Layer 5 of a small transformer language model trained on English Wikipedia (9 layers, counted from 0, width 64).
In attention head 1, each number of a token's query is one row of weights dot the token's vector x. The head spreads its attention over the tokens so far by the softmax of query dot key.

Query weights of the head. A number n stands for (n - 128) times 0.012.
q0: 129, 124, 135, 109, 158, 108, 99, 89, 151, 106, 108, 83, 157, 128, 133, 118, 134, 131, 116, 130, 162, 126, 157, 167, 185, 107, 122, 120, 70, 141, 127, 110, 137, 125, 118, 105, 143, 102, 127, 121, 156, 81, 125, 111, 173, 127, 104, 114, 155, 112, 135, 144, 125, 124, 162, 162, 121, 117, 92, 112, 107, 128, 139, 138
q1: 165, 132, 89, 93, 138, 114, 118, 126, 92, 176, 137, 135, 134, 97, 128, 142, 107, 146, 109, 153, 142, 179, 83, 81, 156, 150, 133, 106, 190, 179, 122, 130, 147, 192, 115, 120, 130, 89, 65, 122, 117, 95, 168, 125, 118, 118, 125, 123, 101, 113, 106, 138, 149, 93, 167, 94, 135, 156, 123, 123, 99, 134, 115, 149
q2: 90, 118, 158, 164, 128, 96, 52, 187, 162, 103, 120, 151, 150, 149, 136, 110, 160, 155, 137, 174, 130, 113, 158, 134, 147, 104, 113, 146, 118, 162, 95, 122, 120, 148, 109, 160, 116, 171, 151, 131, 112, 208, 111, 159, 137, 121, 132, 166, 123, 149, 122, 141, 138, 146, 103, 105, 45, 164, 120, 194, 98, 133, 158, 193
q3: 149, 118, 126, 120, 166, 105, 117, 98, 150, 116, 123, 106, 137, 117, 117, 143, 98, 131, 131, 175, 149, 114, 137, 147, 168, 93, 138, 163, 60, 110, 133, 122, 137, 124, 113, 113, 134, 140, 136, 122, 137, 86, 127, 94, 162, 128, 124, 128, 131, 145, 126, 140, 102, 125, 137, 160, 169, 122, 95, 143, 123, 126, 152, 157
q4: 132, 104, 152, 132, 133, 113, 117, 111, 147, 127, 166, 96, 166, 117, 116, 134, 146, 126, 110, 179, 149, 98, 145, 128, 137, 93, 150, 169, 84, 100, 135, 159, 141, 120, 140, 90, 151, 140, 111, 114, 108, 125, 139, 109, 174, 116, 114, 133, 139, 107, 143, 132, 102, 105, 112, 163, 157, 144, 75, 146, 104, 112, 190, 180
q5: 123, 125, 109, 122, 169, 114, 129, 99, 94, 104, 132, 140, 142, 103, 133, 128, 113, 122, 141, 105, 103, 131, 124, 114, 157, 152, 145, 120, 156, 132, 156, 104, 97, 139, 92, 112, 143, 82, 98, 135, 151, 134, 162, 105, 164, 134, 138, 120, 102, 115, 143, 147, 146, 132, 180, 162, 154, 113, 99, 114, 116, 145, 92, 101
q6: 130, 175, 92, 115, 157, 103, 137, 124, 129, 109, 102, 124, 108, 113, 93, 109, 104, 105, 137, 90, 124, 122, 170, 132, 120, 155, 133, 66, 109, 115, 124, 116, 161, 173, 127, 140, 108, 103, 135, 108, 153, 107, 92, 139, 119, 122, 88, 137, 135, 138, 153, 109, 133, 114, 141, 153, 127, 123, 133, 116, 132, 87, 91, 83
q7: 137, 151, 133, 108, 105, 124, 116, 155, 81, 122, 171, 122, 146, 118, 136, 107, 141, 122, 102, 132, 83, 103, 94, 80, 96, 129, 118, 98, 161, 127, 98, 148, 137, 143, 137, 136, 130, 114, 148, 104, 118, 152, 150, 114, 137, 142, 126, 150, 115, 119, 147, 148, 126, 150, 119, 86, 98, 150, 104, 121, 154, 138, 92, 106
q8: 126, 168, 154, 116, 115, 105, 119, 117, 127, 123, 143, 138, 87, 130, 130, 146, 148, 126, 103, 114, 136, 108, 146, 121, 132, 111, 99, 109, 117, 169, 100, 171, 177, 108, 149, 106, 146, 106, 126, 125, 143, 107, 152, 136, 126, 97, 102, 88, 142, 106, 99, 155, 146, 115, 134, 92, 161, 111, 102, 152, 145, 67, 130, 165
q9: 135, 155, 148, 84, 128, 160, 122, 151, 99, 134, 134, 140, 124, 101, 132, 129, 133, 103, 127, 113, 115, 142, 104, 129, 139, 108, 128, 97, 139, 133, 134, 98, 110, 147, 141, 134, 131, 112, 134, 130, 123, 153, 158, 118, 123, 139, 122, 152, 116, 141, 162, 114, 117, 140, 120, 125, 92, 118, 125, 125, 108, 168, 65, 120
q10: 101, 141, 148, 113, 81, 111, 109, 171, 92, 129, 99, 157, 131, 136, 135, 103, 113, 131, 142, 134, 104, 150, 139, 92, 122, 111, 163, 119, 134, 106, 112, 101, 98, 153, 134, 127, 125, 195, 94, 121, 120, 183, 96, 116, 134, 135, 104, 116, 129, 151, 153, 124, 148, 147, 147, 102, 106, 156, 81, 82, 122, 131, 93, 135
q11: 102, 84, 93, 168, 130, 123, 118, 157, 123, 124, 111, 117, 161, 141, 158, 135, 105, 135, 143, 112, 95, 106, 161, 122, 149, 134, 158, 100, 156, 96, 95, 166, 131, 173, 95, 135, 83, 116, 151, 103, 88, 124, 109, 104, 168, 168, 93, 89, 125, 177, 132, 154, 160, 139, 188, 127, 136, 134, 153, 153, 101, 109, 79, 126
q12: 152, 101, 114, 112, 155, 120, 96, 136, 122, 109, 122, 117, 114, 149, 123, 153, 142, 140, 108, 134, 171, 145, 134, 110, 130, 101, 137, 98, 102, 125, 97, 179, 74, 144, 180, 137, 145, 153, 115, 142, 117, 142, 74, 106, 137, 158, 103, 123, 143, 124, 140, 122, 146, 118, 163, 116, 76, 146, 106, 180, 119, 105, 154, 131
q13: 105, 130, 122, 148, 147, 186, 94, 181, 92, 149, 130, 50, 144, 117, 123, 117, 112, 134, 124, 133, 129, 112, 121, 110, 146, 122, 136, 133, 131, 123, 134, 126, 99, 139, 107, 150, 127, 120, 138, 116, 138, 130, 129, 87, 132, 124, 130, 118, 123, 143, 135, 120, 115, 122, 82, 116, 93, 124, 134, 81, 119, 154, 118, 162
q14: 132, 180, 112, 139, 115, 123, 139, 130, 138, 91, 151, 149, 96, 159, 114, 112, 125, 128, 156, 124, 119, 151, 148, 136, 127, 120, 114, 137, 127, 157, 70, 136, 110, 122, 106, 111, 122, 135, 146, 128, 133, 108, 125, 136, 112, 127, 163, 105, 101, 152, 127, 113, 160, 113, 147, 125, 196, 123, 130, 132, 114, 129, 163, 144
q15: 127, 125, 130, 129, 115, 122, 96, 106, 142, 128, 123, 82, 106, 126, 124, 150, 145, 117, 80, 118, 191, 79, 126, 141, 148, 118, 133, 159, 133, 165, 143, 193, 136, 101, 117, 117, 152, 117, 125, 114, 108, 132, 120, 104, 113, 106, 171, 120, 113, 103, 136, 137, 156, 84, 160, 116, 188, 185, 108, 133, 111, 124, 179, 158
q16: 174, 95, 166, 110, 87, 152, 126, 90, 110, 95, 113, 131, 108, 129, 112, 134, 173, 138, 108, 132, 140, 167, 121, 90, 152, 144, 108, 158, 175, 137, 113, 114, 140, 111, 178, 118, 176, 154, 141, 93, 120, 121, 157, 104, 94, 130, 141, 156, 98, 97, 164, 194, 135, 172, 134, 136, 124, 128, 103, 165, 109, 119, 123, 205
q17: 156, 36, 110, 131, 169, 159, 201, 30, 205, 156, 142, 69, 171, 153, 119, 166, 160, 100, 93, 121, 143, 180, 145, 153, 117, 93, 141, 85, 85, 90, 151, 127, 83, 123, 222, 42, 133, 157, 127, 151, 92, 142, 175, 156, 162, 105, 99, 73, 169, 98, 167, 70, 153, 162, 101, 70, 116, 82, 55, 111, 138, 94, 178, 98
q18: 124, 80, 114, 137, 105, 129, 135, 136, 104, 89, 109, 99, 153, 174, 133, 114, 89, 146, 163, 186, 128, 126, 213, 154, 119, 166, 133, 161, 173, 106, 91, 128, 83, 127, 98, 123, 95, 190, 128, 163, 167, 93, 65, 92, 104, 139, 134, 130, 114, 49, 192, 193, 133, 115, 149, 136, 116, 116, 181, 131, 170, 128, 125, 99
q19: 74, 96, 141, 134, 131, 89, 167, 96, 189, 154, 118, 89, 88, 122, 136, 143, 132, 127, 170, 118, 130, 84, 128, 123, 118, 150, 107, 185, 73, 128, 145, 77, 174, 109, 157, 85, 103, 121, 150, 145, 176, 100, 173, 93, 104, 196, 55, 153, 152, 95, 151, 140, 100, 142, 182, 139, 85, 86, 180, 121, 187, 197, 162, 73
q20: 132, 143, 88, 193, 115, 146, 130, 89, 46, 93, 118, 140, 122, 162, 100, 129, 132, 143, 168, 160, 112, 112, 63, 125, 144, 181, 185, 114, 172, 122, 136, 108, 125, 132, 97, 118, 106, 159, 117, 120, 168, 114, 127, 112, 105, 136, 184, 104, 88, 61, 135, 126, 117, 115, 105, 118, 187, 155, 136, 110, 123, 156, 103, 105
q21: 88, 161, 94, 90, 118, 133, 158, 123, 145, 176, 120, 109, 93, 130, 130, 130, 105, 119, 118, 135, 154, 131, 118, 122, 132, 138, 76, 124, 162, 70, 150, 109, 168, 140, 88, 157, 120, 155, 151, 113, 91, 58, 118, 90, 158, 167, 64, 146, 184, 120, 155, 103, 84, 150, 127, 155, 160, 137, 130, 168, 111, 109, 126, 103
q22: 121, 110, 136, 119, 179, 102, 98, 171, 148, 71, 115, 181, 150, 78, 125, 115, 106, 135, 116, 110, 149, 138, 111, 109, 145, 100, 125, 121, 111, 148, 131, 95, 107, 123, 93, 166, 89, 114, 162, 144, 140, 147, 92, 175, 73, 138, 105, 128, 116, 182, 104, 109, 141, 160, 177, 152, 79, 148, 109, 96, 127, 119, 142, 123
q23: 85, 135, 229, 85, 101, 87, 149, 133, 101, 77, 139, 133, 128, 155, 137, 115, 108, 127, 102, 143, 135, 175, 183, 153, 147, 59, 74, 140, 135, 112, 174, 126, 124, 170, 107, 107, 73, 212, 158, 162, 101, 196, 106, 162, 96, 134, 186, 86, 116, 171, 150, 164, 61, 103, 162, 138, 89, 164, 164, 169, 60, 131, 125, 197
q24: 93, 99, 120, 109, 135, 115, 155, 90, 186, 147, 94, 94, 132, 156, 152, 139, 106, 125, 118, 124, 133, 108, 149, 132, 152, 125, 121, 138, 95, 62, 118, 121, 214, 128, 146, 133, 92, 105, 172, 133, 158, 121, 92, 139, 82, 173, 79, 141, 119, 142, 196, 105, 73, 150, 142, 91, 56, 249, 103, 145, 150, 142, 167, 81
q25: 170, 131, 142, 91, 87, 127, 190, 163, 118, 115, 116, 147, 77, 115, 88, 90, 85, 117, 163, 162, 70, 72, 169, 128, 95, 124, 27, 117, 125, 124, 110, 119, 140, 106, 112, 105, 163, 157, 144, 123, 76, 83, 128, 113, 174, 99, 111, 135, 91, 148, 136, 154, 133, 140, 101, 165, 130, 133, 130, 125, 151, 118, 122, 151
q26: 111, 107, 97, 123, 106, 148, 155, 117, 134, 139, 180, 156, 140, 101, 147, 122, 98, 124, 138, 116, 120, 102, 134, 147, 97, 122, 130, 138, 141, 123, 147, 163, 156, 129, 109, 122, 95, 122, 139, 85, 163, 115, 132, 115, 106, 165, 121, 117, 117, 118, 135, 111, 127, 121, 204, 114, 183, 147, 187, 70, 135, 121, 127, 111
q27: 151, 183, 127, 152, 137, 160, 169, 164, 104, 141, 127, 212, 96, 145, 123, 137, 163, 105, 116, 97, 92, 81, 88, 153, 135, 125, 152, 151, 130, 122, 115, 143, 136, 95, 142, 100, 123, 102, 139, 68, 123, 99, 102, 125, 156, 83, 64, 135, 130, 137, 105, 102, 140, 118, 80, 128, 185, 126, 108, 99, 180, 104, 105, 121
q28: 155, 131, 122, 143, 164, 124, 140, 150, 87, 114, 171, 87, 153, 104, 74, 72, 121, 152, 170, 140, 151, 97, 152, 161, 126, 98, 102, 111, 108, 122, 141, 111, 110, 145, 73, 148, 85, 152, 103, 148, 132, 154, 151, 71, 161, 105, 118, 236, 115, 108, 127, 105, 88, 115, 125, 91, 112, 167, 176, 129, 127, 180, 97, 126
q29: 85, 88, 153, 110, 115, 134, 127, 144, 87, 129, 133, 85, 144, 150, 129, 117, 127, 98, 137, 91, 154, 131, 157, 150, 113, 106, 167, 116, 75, 119, 118, 116, 166, 99, 127, 123, 177, 132, 163, 94, 107, 160, 121, 120, 79, 168, 102, 115, 123, 107, 135, 120, 135, 116, 125, 170, 138, 118, 127, 64, 145, 132, 136, 122
q30: 49, 163, 195, 155, 99, 107, 139, 149, 96, 57, 58, 144, 113, 144, 135, 90, 96, 96, 172, 149, 98, 111, 128, 105, 84, 124, 110, 110, 98, 98, 137, 157, 112, 88, 95, 155, 78, 205, 110, 62, 135, 164, 86, 168, 150, 132, 162, 144, 86, 135, 119, 119, 169, 197, 166, 93, 147, 158, 89, 157, 87, 84, 63, 125
q31: 143, 164, 192, 166, 95, 100, 129, 198, 125, 137, 116, 132, 116, 119, 124, 103, 111, 142, 100, 177, 135, 102, 140, 110, 130, 116, 168, 192, 136, 138, 128, 142, 107, 150, 59, 118, 105, 150, 140, 144, 112, 162, 80, 133, 212, 102, 133, 96, 118, 118, 148, 217, 157, 166, 120, 42, 39, 187, 144, 219, 51, 89, 177, 194

Each question shows a short text with each token's key, already scaled and adjusted for position as the last token sees it. A number n stands for (n - 128) times 0.014.

Then comes the last token's vector x. A number n stands for (n - 128) times 0.022.

0 "7": 141, 128, 127, 132, 113, 134, 128, 130, 133, 143, 129, 127, 160, 130, 89, 107, 132, 130, 131, 129, 116, 128, 124, 119, 127, 117, 121, 129, 129, 133, 120, 123
1 ", ": 131, 129, 125, 129, 121, 126, 126, 128, 135, 139, 120, 127, 151, 133, 104, 110, 131, 132, 129, 126, 124, 128, 126, 118, 132, 125, 127, 131, 125, 140, 116, 120
2 "before ": 130, 130, 125, 120, 113, 128, 131, 150, 137, 143, 124, 126, 167, 136, 95, 120, 128, 131, 135, 125, 134, 125, 126, 127, 133, 129, 114, 131, 129, 143, 119, 123
3 "trans": 116, 129, 127, 112, 106, 128, 130, 150, 127, 151, 152, 123, 140, 130, 90, 126, 125, 128, 141, 124, 121, 130, 128, 131, 136, 120, 108, 132, 125, 136, 129, 129
4 "fer": 126, 128, 128, 117, 109, 126, 129, 140, 133, 146, 137, 126, 145, 126, 100, 125, 130, 123, 140, 128, 118, 130, 129, 125, 131, 112, 96, 129, 129, 132, 123, 121
x: 111, 131, 70, 87, 110, 123, 184, 82, 103, 161, 124, 123, 133, 139, 150, 154, 125, 138, 154, 115, 106, 134, 93, 139, 122, 114, 137, 97, 145, 106, 108, 135, 107, 134, 160, 118, 145, 112, 167, 132, 150, 149, 146, 98, 127, 128, 125, 115, 143, 145, 96, 115, 116, 125, 99, 113, 111, 57, 127, 116, 117, 152, 115, 99
Which two tokens does the last token look at most, in order? 1 ", ", 0 "7"

0 "all": 133, 128, 127, 132, 115, 134, 129, 126, 134, 143, 132, 128, 154, 127, 95, 113, 127, 127, 129, 130, 118, 128, 126, 118, 127, 115, 119, 129, 128, 134, 123, 124
1 "ace ": 132, 128, 126, 129, 128, 126, 129, 134, 131, 135, 135, 126, 147, 130, 106, 120, 129, 130, 133, 127, 117, 129, 124, 121, 132, 121, 113, 130, 126, 137, 113, 119
2 "| ": 126, 130, 124, 124, 124, 122, 129, 147, 126, 137, 116, 127, 155, 141, 100, 121, 131, 131, 130, 127, 125, 123, 130, 125, 135, 131, 128, 125, 125, 140, 119, 124
3 "P": 105, 128, 125, 116, 109, 127, 129, 139, 126, 145, 139, 122, 140, 132, 96, 123, 123, 128, 137, 130, 123, 124, 130, 125, 127, 119, 121, 130, 129, 124, 129, 132
4 "ens": 119, 128, 128, 113, 111, 129, 129, 143, 123, 135, 147, 126, 131, 125, 107, 125, 126, 125, 138, 127, 116, 128, 128, 122, 128, 115, 108, 133, 132, 127, 122, 131
x: 146, 129, 104, 95, 131, 135, 137, 98, 147, 158, 131, 113, 120, 124, 194, 152, 145, 99, 99, 127, 106, 139, 151, 112, 132, 148, 144, 147, 119, 105, 135, 126, 119, 144, 180, 111, 155, 142, 140, 124, 156, 155, 141, 122, 127, 135, 104, 124, 157, 120, 132, 115, 133, 115, 101, 135, 121, 17, 132, 125, 146, 135, 117, 122
To which token does the last token give the most attention? 1 "ace "

0 "y ": 137, 127, 126, 136, 109, 131, 130, 137, 145, 156, 127, 126, 190, 134, 52, 85, 134, 132, 125, 131, 110, 136, 118, 105, 134, 115, 112, 129, 125, 150, 104, 111
1 "W": 164, 133, 119, 140, 87, 139, 133, 143, 123, 159, 143, 121, 135, 122, 63, 117, 127, 124, 149, 133, 106, 123, 134, 113, 116, 107, 94, 132, 139, 109, 120, 133
2 "all": 141, 131, 124, 107, 82, 143, 132, 137, 125, 155, 167, 121, 133, 125, 72, 119, 131, 117, 145, 134, 93, 131, 122, 115, 113, 103, 79, 130, 138, 132, 115, 129
3 "ace ": 110, 129, 126, 103, 127, 127, 127, 143, 129, 142, 149, 124, 157, 141, 78, 116, 134, 133, 148, 128, 99, 129, 113, 110, 134, 112, 87, 128, 126, 155, 98, 108
4 "| ": 94, 126, 127, 85, 129, 114, 126, 169, 118, 147, 99, 125, 180, 164, 60, 113, 137, 133, 134, 126, 118, 115, 131, 120, 137, 137, 124, 120, 121, 156, 110, 117
x: 121, 122, 104, 124, 123, 114, 134, 128, 130, 135, 113, 125, 121, 127, 130, 137, 117, 135, 122, 121, 137, 130, 120, 119, 127, 129, 138, 126, 120, 118, 127, 169, 115, 141, 131, 113, 104, 135, 128, 138, 136, 128, 141, 106, 133, 145, 119, 119, 120, 129, 144, 129, 126, 124, 114, 123, 66, 130, 129, 133, 137, 119, 140, 107
Which token does the last token look at most, and with what share of its attention? 4 "| ", with about 40%

0 "He ": 130, 127, 127, 135, 106, 135, 127, 124, 140, 153, 118, 123, 195, 135, 56, 83, 126, 133, 125, 129, 115, 129, 118, 109, 134, 104, 126, 132, 122, 150, 111, 115
1 "played ": 138, 130, 123, 132, 113, 134, 127, 134, 132, 155, 121, 129, 196, 141, 57, 114, 120, 132, 131, 137, 119, 122, 127, 121, 140, 125, 73, 132, 108, 131, 111, 105
2 "football ": 129, 130, 123, 112, 100, 140, 129, 146, 134, 170, 150, 131, 182, 135, 58, 113, 132, 129, 136, 131, 119, 126, 116, 117, 152, 119, 62, 136, 123, 153, 115, 117
3 "as ": 111, 130, 126, 97, 114, 131, 132, 181, 136, 163, 123, 128, 199, 159, 69, 112, 131, 130, 135, 125, 162, 125, 117, 124, 148, 134, 116, 141, 129, 156, 117, 123
4 "a ": 123, 125, 128, 124, 110, 124, 131, 151, 137, 188, 111, 133, 187, 140, 38, 102, 116, 129, 144, 134, 156, 131, 128, 129, 151, 123, 99, 134, 123, 152, 120, 117
x: 121, 125, 111, 135, 123, 133, 132, 117, 136, 137, 146, 119, 93, 130, 148, 133, 114, 117, 118, 114, 102, 125, 81, 99, 141, 128, 141, 118, 119, 135, 118, 134, 111, 128, 163, 132, 142, 137, 107, 116, 122, 140, 134, 98, 133, 157, 115, 122, 120, 121, 137, 140, 127, 132, 112, 124, 71, 143, 137, 125, 145, 124, 119, 138
To which token does the last token give the most attention? 3 "as "

0 "in ": 133, 127, 127, 130, 113, 130, 128, 126, 137, 143, 119, 129, 177, 130, 81, 103, 130, 133, 128, 129, 124, 129, 123, 117, 131, 120, 131, 129, 124, 142, 115, 118
1 "B": 142, 131, 124, 132, 111, 134, 131, 134, 124, 147, 138, 120, 128, 130, 98, 123, 124, 127, 141, 132, 110, 126, 136, 121, 123, 114, 109, 129, 127, 111, 125, 130
2 "an": 128, 129, 126, 121, 111, 135, 131, 141, 128, 148, 147, 128, 123, 130, 96, 128, 125, 124, 140, 130, 104, 135, 124, 119, 117, 110, 94, 128, 129, 127, 117, 125
3 "ff": 114, 129, 128, 101, 113, 129, 127, 135, 123, 138, 136, 127, 126, 130, 93, 122, 130, 129, 128, 125, 104, 121, 125, 120, 110, 111, 104, 133, 126, 130, 119, 127
4 ".": 131, 127, 127, 115, 123, 122, 128, 134, 121, 147, 118, 130, 144, 132, 89, 122, 139, 132, 141, 125, 112, 123, 128, 119, 130, 104, 120, 132, 134, 136, 122, 120
x: 92, 130, 99, 140, 140, 138, 165, 155, 109, 139, 108, 131, 126, 151, 131, 123, 108, 106, 105, 129, 105, 141, 126, 133, 70, 145, 128, 142, 105, 133, 113, 148, 133, 122, 169, 118, 93, 152, 134, 115, 148, 130, 130, 117, 159, 147, 115, 148, 89, 126, 129, 138, 124, 146, 96, 131, 98, 83, 117, 122, 166, 115, 100, 82
To which token does the last token give the most attention? 0 "in "

0 "time ": 141, 127, 125, 139, 109, 132, 131, 141, 142, 149, 130, 126, 205, 137, 58, 86, 128, 135, 127, 130, 115, 129, 118, 113, 140, 117, 111, 135, 118, 152, 106, 110
1 "w": 168, 131, 119, 131, 73, 149, 133, 151, 135, 169, 159, 124, 160, 129, 52, 126, 117, 124, 158, 129, 112, 119, 138, 119, 145, 113, 106, 133, 133, 128, 125, 125
2 "inn": 144, 131, 125, 112, 93, 144, 130, 136, 118, 158, 172, 133, 144, 123, 57, 129, 131, 121, 140, 125, 89, 131, 128, 110, 112, 99, 87, 126, 141, 145, 121, 129
3 "ing": 125, 127, 132, 111, 98, 128, 130, 135, 136, 156, 145, 131, 155, 117, 72, 121, 131, 130, 151, 126, 101, 121, 117, 105, 127, 85, 95, 130, 135, 149, 120, 122
4 "est ": 123, 127, 127, 111, 128, 128, 128, 143, 134, 147, 147, 126, 153, 138, 70, 110, 131, 134, 134, 128, 107, 128, 122, 109, 143, 118, 66, 136, 119, 159, 108, 105
x: 115, 117, 129, 112, 132, 125, 130, 134, 128, 111, 124, 126, 128, 121, 131, 136, 106, 136, 127, 124, 118, 136, 105, 129, 156, 126, 135, 126, 124, 141, 124, 133, 124, 140, 159, 125, 120, 139, 127, 129, 120, 153, 132, 103, 129, 138, 135, 120, 132, 134, 126, 140, 121, 139, 115, 125, 63, 115, 128, 122, 135, 120, 112, 122
To which token does the last token give the most attention? 1 "w"

0 "forman": 134, 127, 128, 136, 103, 138, 129, 134, 143, 156, 127, 129, 194, 132, 55, 86, 130, 126, 121, 131, 118, 133, 124, 106, 134, 108, 117, 128, 128, 148, 115, 120
1 "ce ": 139, 128, 124, 126, 114, 130, 131, 145, 139, 150, 147, 121, 164, 129, 72, 110, 133, 123, 130, 129, 106, 132, 112, 111, 140, 114, 96, 133, 131, 132, 102, 111
2 "Mot": 119, 131, 122, 112, 93, 141, 130, 137, 133, 168, 162, 121, 130, 128, 67, 111, 131, 124, 130, 132, 100, 133, 137, 113, 121, 101, 82, 128, 132, 121, 123, 133
3 "or": 116, 127, 127, 109, 101, 129, 131, 167, 133, 145, 155, 136, 140, 127, 85, 121, 124, 127, 134, 124, 96, 136, 127, 115, 137, 100, 79, 128, 125, 131, 102, 123
4 "sports ": 122, 129, 128, 114, 127, 133, 128, 133, 123, 126, 152, 124, 149, 144, 92, 115, 131, 135, 137, 127, 105, 125, 115, 113, 151, 114, 82, 134, 121, 147, 102, 112
x: 129, 103, 120, 105, 134, 133, 130, 115, 135, 102, 131, 124, 139, 130, 151, 125, 116, 129, 121, 127, 123, 141, 122, 126, 156, 138, 143, 132, 113, 140, 125, 133, 120, 138, 149, 135, 117, 141, 126, 117, 131, 160, 151, 128, 111, 138, 125, 124, 113, 131, 123, 141, 115, 141, 105, 135, 66, 119, 125, 128, 135, 119, 120, 127
Which two tokens does the last token look at most, in order? 0 "forman", 2 "Mot"

0 "de": 141, 127, 126, 139, 104, 136, 129, 127, 140, 170, 132, 130, 196, 119, 56, 90, 128, 128, 131, 133, 107, 130, 126, 105, 127, 102, 110, 132, 127, 144, 117, 120
1 ". ": 131, 128, 125, 121, 120, 121, 129, 133, 133, 141, 100, 126, 200, 124, 69, 100, 140, 136, 138, 130, 107, 135, 133, 106, 131, 121, 132, 130, 125, 145, 105, 108
2 "In ": 143, 130, 127, 107, 116, 122, 132, 145, 140, 157, 115, 129, 232, 138, 49, 108, 128, 137, 113, 125, 134, 129, 130, 121, 142, 141, 157, 123, 121, 148, 114, 116
3 "200": 89, 131, 126, 92, 94, 130, 131, 174, 120, 144, 155, 120, 181, 124, 62, 107, 139, 129, 152, 127, 107, 122, 141, 127, 145, 113, 101, 133, 123, 118, 118, 122
4 "4 ": 120, 127, 129, 103, 113, 117, 130, 134, 126, 174, 119, 120, 183, 124, 56, 103, 137, 138, 150, 125, 88, 124, 138, 117, 141, 125, 127, 136, 132, 122, 117, 116
x: 113, 118, 108, 114, 123, 159, 142, 154, 122, 106, 121, 130, 120, 118, 145, 133, 137, 140, 132, 119, 106, 122, 123, 110, 121, 129, 140, 131, 149, 139, 140, 144, 131, 127, 153, 145, 92, 140, 143, 133, 129, 116, 121, 114, 134, 147, 129, 114, 138, 128, 142, 130, 102, 135, 119, 122, 68, 113, 129, 139, 136, 123, 124, 114
To which token does the last token give the most attention? 3 "200"

0 "be": 140, 127, 127, 137, 108, 137, 131, 136, 137, 152, 128, 129, 187, 125, 64, 97, 130, 125, 131, 131, 118, 130, 124, 109, 134, 108, 111, 130, 130, 149, 117, 118
1 ". ": 132, 128, 125, 121, 118, 123, 128, 133, 135, 140, 103, 127, 190, 125, 74, 103, 139, 135, 134, 131, 113, 133, 131, 107, 129, 124, 135, 129, 127, 147, 111, 113
2 "He ": 138, 128, 124, 118, 110, 131, 128, 124, 135, 148, 119, 112, 161, 144, 75, 101, 121, 135, 131, 123, 115, 125, 123, 119, 137, 107, 128, 136, 121, 139, 123, 116
3 "was ": 122, 130, 127, 117, 127, 124, 130, 163, 135, 157, 130, 120, 205, 149, 98, 108, 111, 133, 139, 127, 148, 125, 124, 128, 154, 122, 144, 133, 124, 154, 122, 118
4 "given ": 118, 128, 128, 118, 112, 124, 130, 169, 138, 166, 136, 126, 202, 145, 65, 120, 116, 126, 127, 130, 130, 128, 118, 123, 146, 133, 97, 129, 122, 147, 124, 113
x: 95, 102, 99, 127, 119, 137, 137, 150, 132, 116, 146, 124, 120, 138, 153, 137, 131, 127, 120, 125, 132, 139, 97, 127, 127, 120, 142, 131, 127, 128, 124, 134, 110, 110, 173, 127, 154, 151, 109, 147, 99, 133, 154, 122, 112, 151, 140, 124, 129, 123, 140, 131, 126, 153, 108, 118, 74, 125, 146, 129, 136, 134, 131, 125
Which two tokens does the last token look at most, in order? 4 "given ", 3 "was "

0 "season": 143, 128, 126, 138, 106, 138, 129, 129, 136, 158, 131, 132, 193, 125, 57, 92, 133, 131, 124, 132, 112, 123, 121, 109, 128, 105, 111, 133, 128, 143, 117, 120
1 ", ": 135, 129, 123, 132, 112, 126, 125, 126, 141, 151, 113, 129, 184, 132, 77, 93, 135, 134, 127, 126, 121, 129, 122, 108, 131, 124, 117, 135, 123, 153, 108, 115
2 "and ": 143, 129, 125, 110, 117, 127, 130, 131, 139, 140, 105, 123, 175, 137, 83, 100, 126, 133, 149, 120, 131, 131, 122, 122, 132, 122, 136, 141, 112, 143, 109, 110
3 "his ": 128, 129, 125, 136, 103, 128, 132, 152, 146, 156, 119, 125, 189, 145, 62, 100, 109, 125, 130, 127, 135, 134, 125, 128, 141, 126, 119, 128, 127, 155, 121, 110
4 "second ": 123, 127, 124, 117, 105, 128, 131, 152, 129, 184, 135, 129, 162, 140, 48, 117, 118, 124, 118, 136, 130, 124, 126, 123, 150, 120, 73, 133, 134, 147, 127, 118
x: 114, 101, 126, 115, 124, 126, 128, 128, 129, 123, 152, 122, 107, 126, 137, 139, 129, 138, 106, 111, 116, 140, 101, 117, 136, 134, 144, 125, 132, 135, 121, 130, 122, 143, 168, 125, 122, 139, 123, 131, 112, 147, 130, 81, 115, 157, 143, 112, 134, 113, 129, 133, 130, 130, 114, 118, 70, 130, 141, 121, 146, 123, 113, 125
Which token does the last token look at most, and with what share of its attention? 4 "second ", with about 50%

0 "| ": 134, 128, 127, 134, 118, 127, 128, 131, 132, 140, 118, 129, 162, 133, 96, 110, 130, 130, 126, 129, 124, 128, 126, 121, 131, 125, 132, 127, 125, 137, 121, 123
1 "4 ": 124, 128, 127, 126, 116, 135, 129, 126, 128, 158, 143, 121, 133, 138, 91, 124, 131, 129, 130, 131, 120, 127, 132, 122, 131, 130, 120, 126, 133, 126, 127, 127
2 "| ": 125, 129, 125, 122, 124, 124, 129, 143, 125, 135, 121, 128, 150, 142, 103, 125, 131, 131, 131, 127, 121, 124, 129, 127, 133, 133, 130, 123, 125, 135, 121, 121
3 "St": 106, 128, 126, 116, 112, 128, 129, 134, 130, 152, 144, 127, 134, 127, 92, 123, 128, 128, 130, 131, 120, 129, 129, 123, 125, 121, 118, 126, 128, 125, 130, 131
4 "er": 128, 129, 128, 122, 117, 130, 129, 134, 126, 139, 144, 132, 124, 128, 110, 131, 128, 123, 133, 130, 116, 137, 129, 129, 128, 120, 114, 128, 130, 127, 120, 121
x: 138, 138, 87, 131, 129, 148, 135, 79, 116, 149, 111, 136, 156, 131, 122, 154, 139, 115, 100, 99, 132, 150, 119, 155, 118, 122, 114, 144, 116, 183, 107, 118, 114, 104, 171, 127, 178, 116, 125, 109, 99, 124, 163, 104, 98, 151, 104, 130, 132, 104, 144, 102, 112, 124, 125, 123, 130, 44, 132, 132, 149, 164, 123, 126
To which token does the last token give the most attention? 0 "| "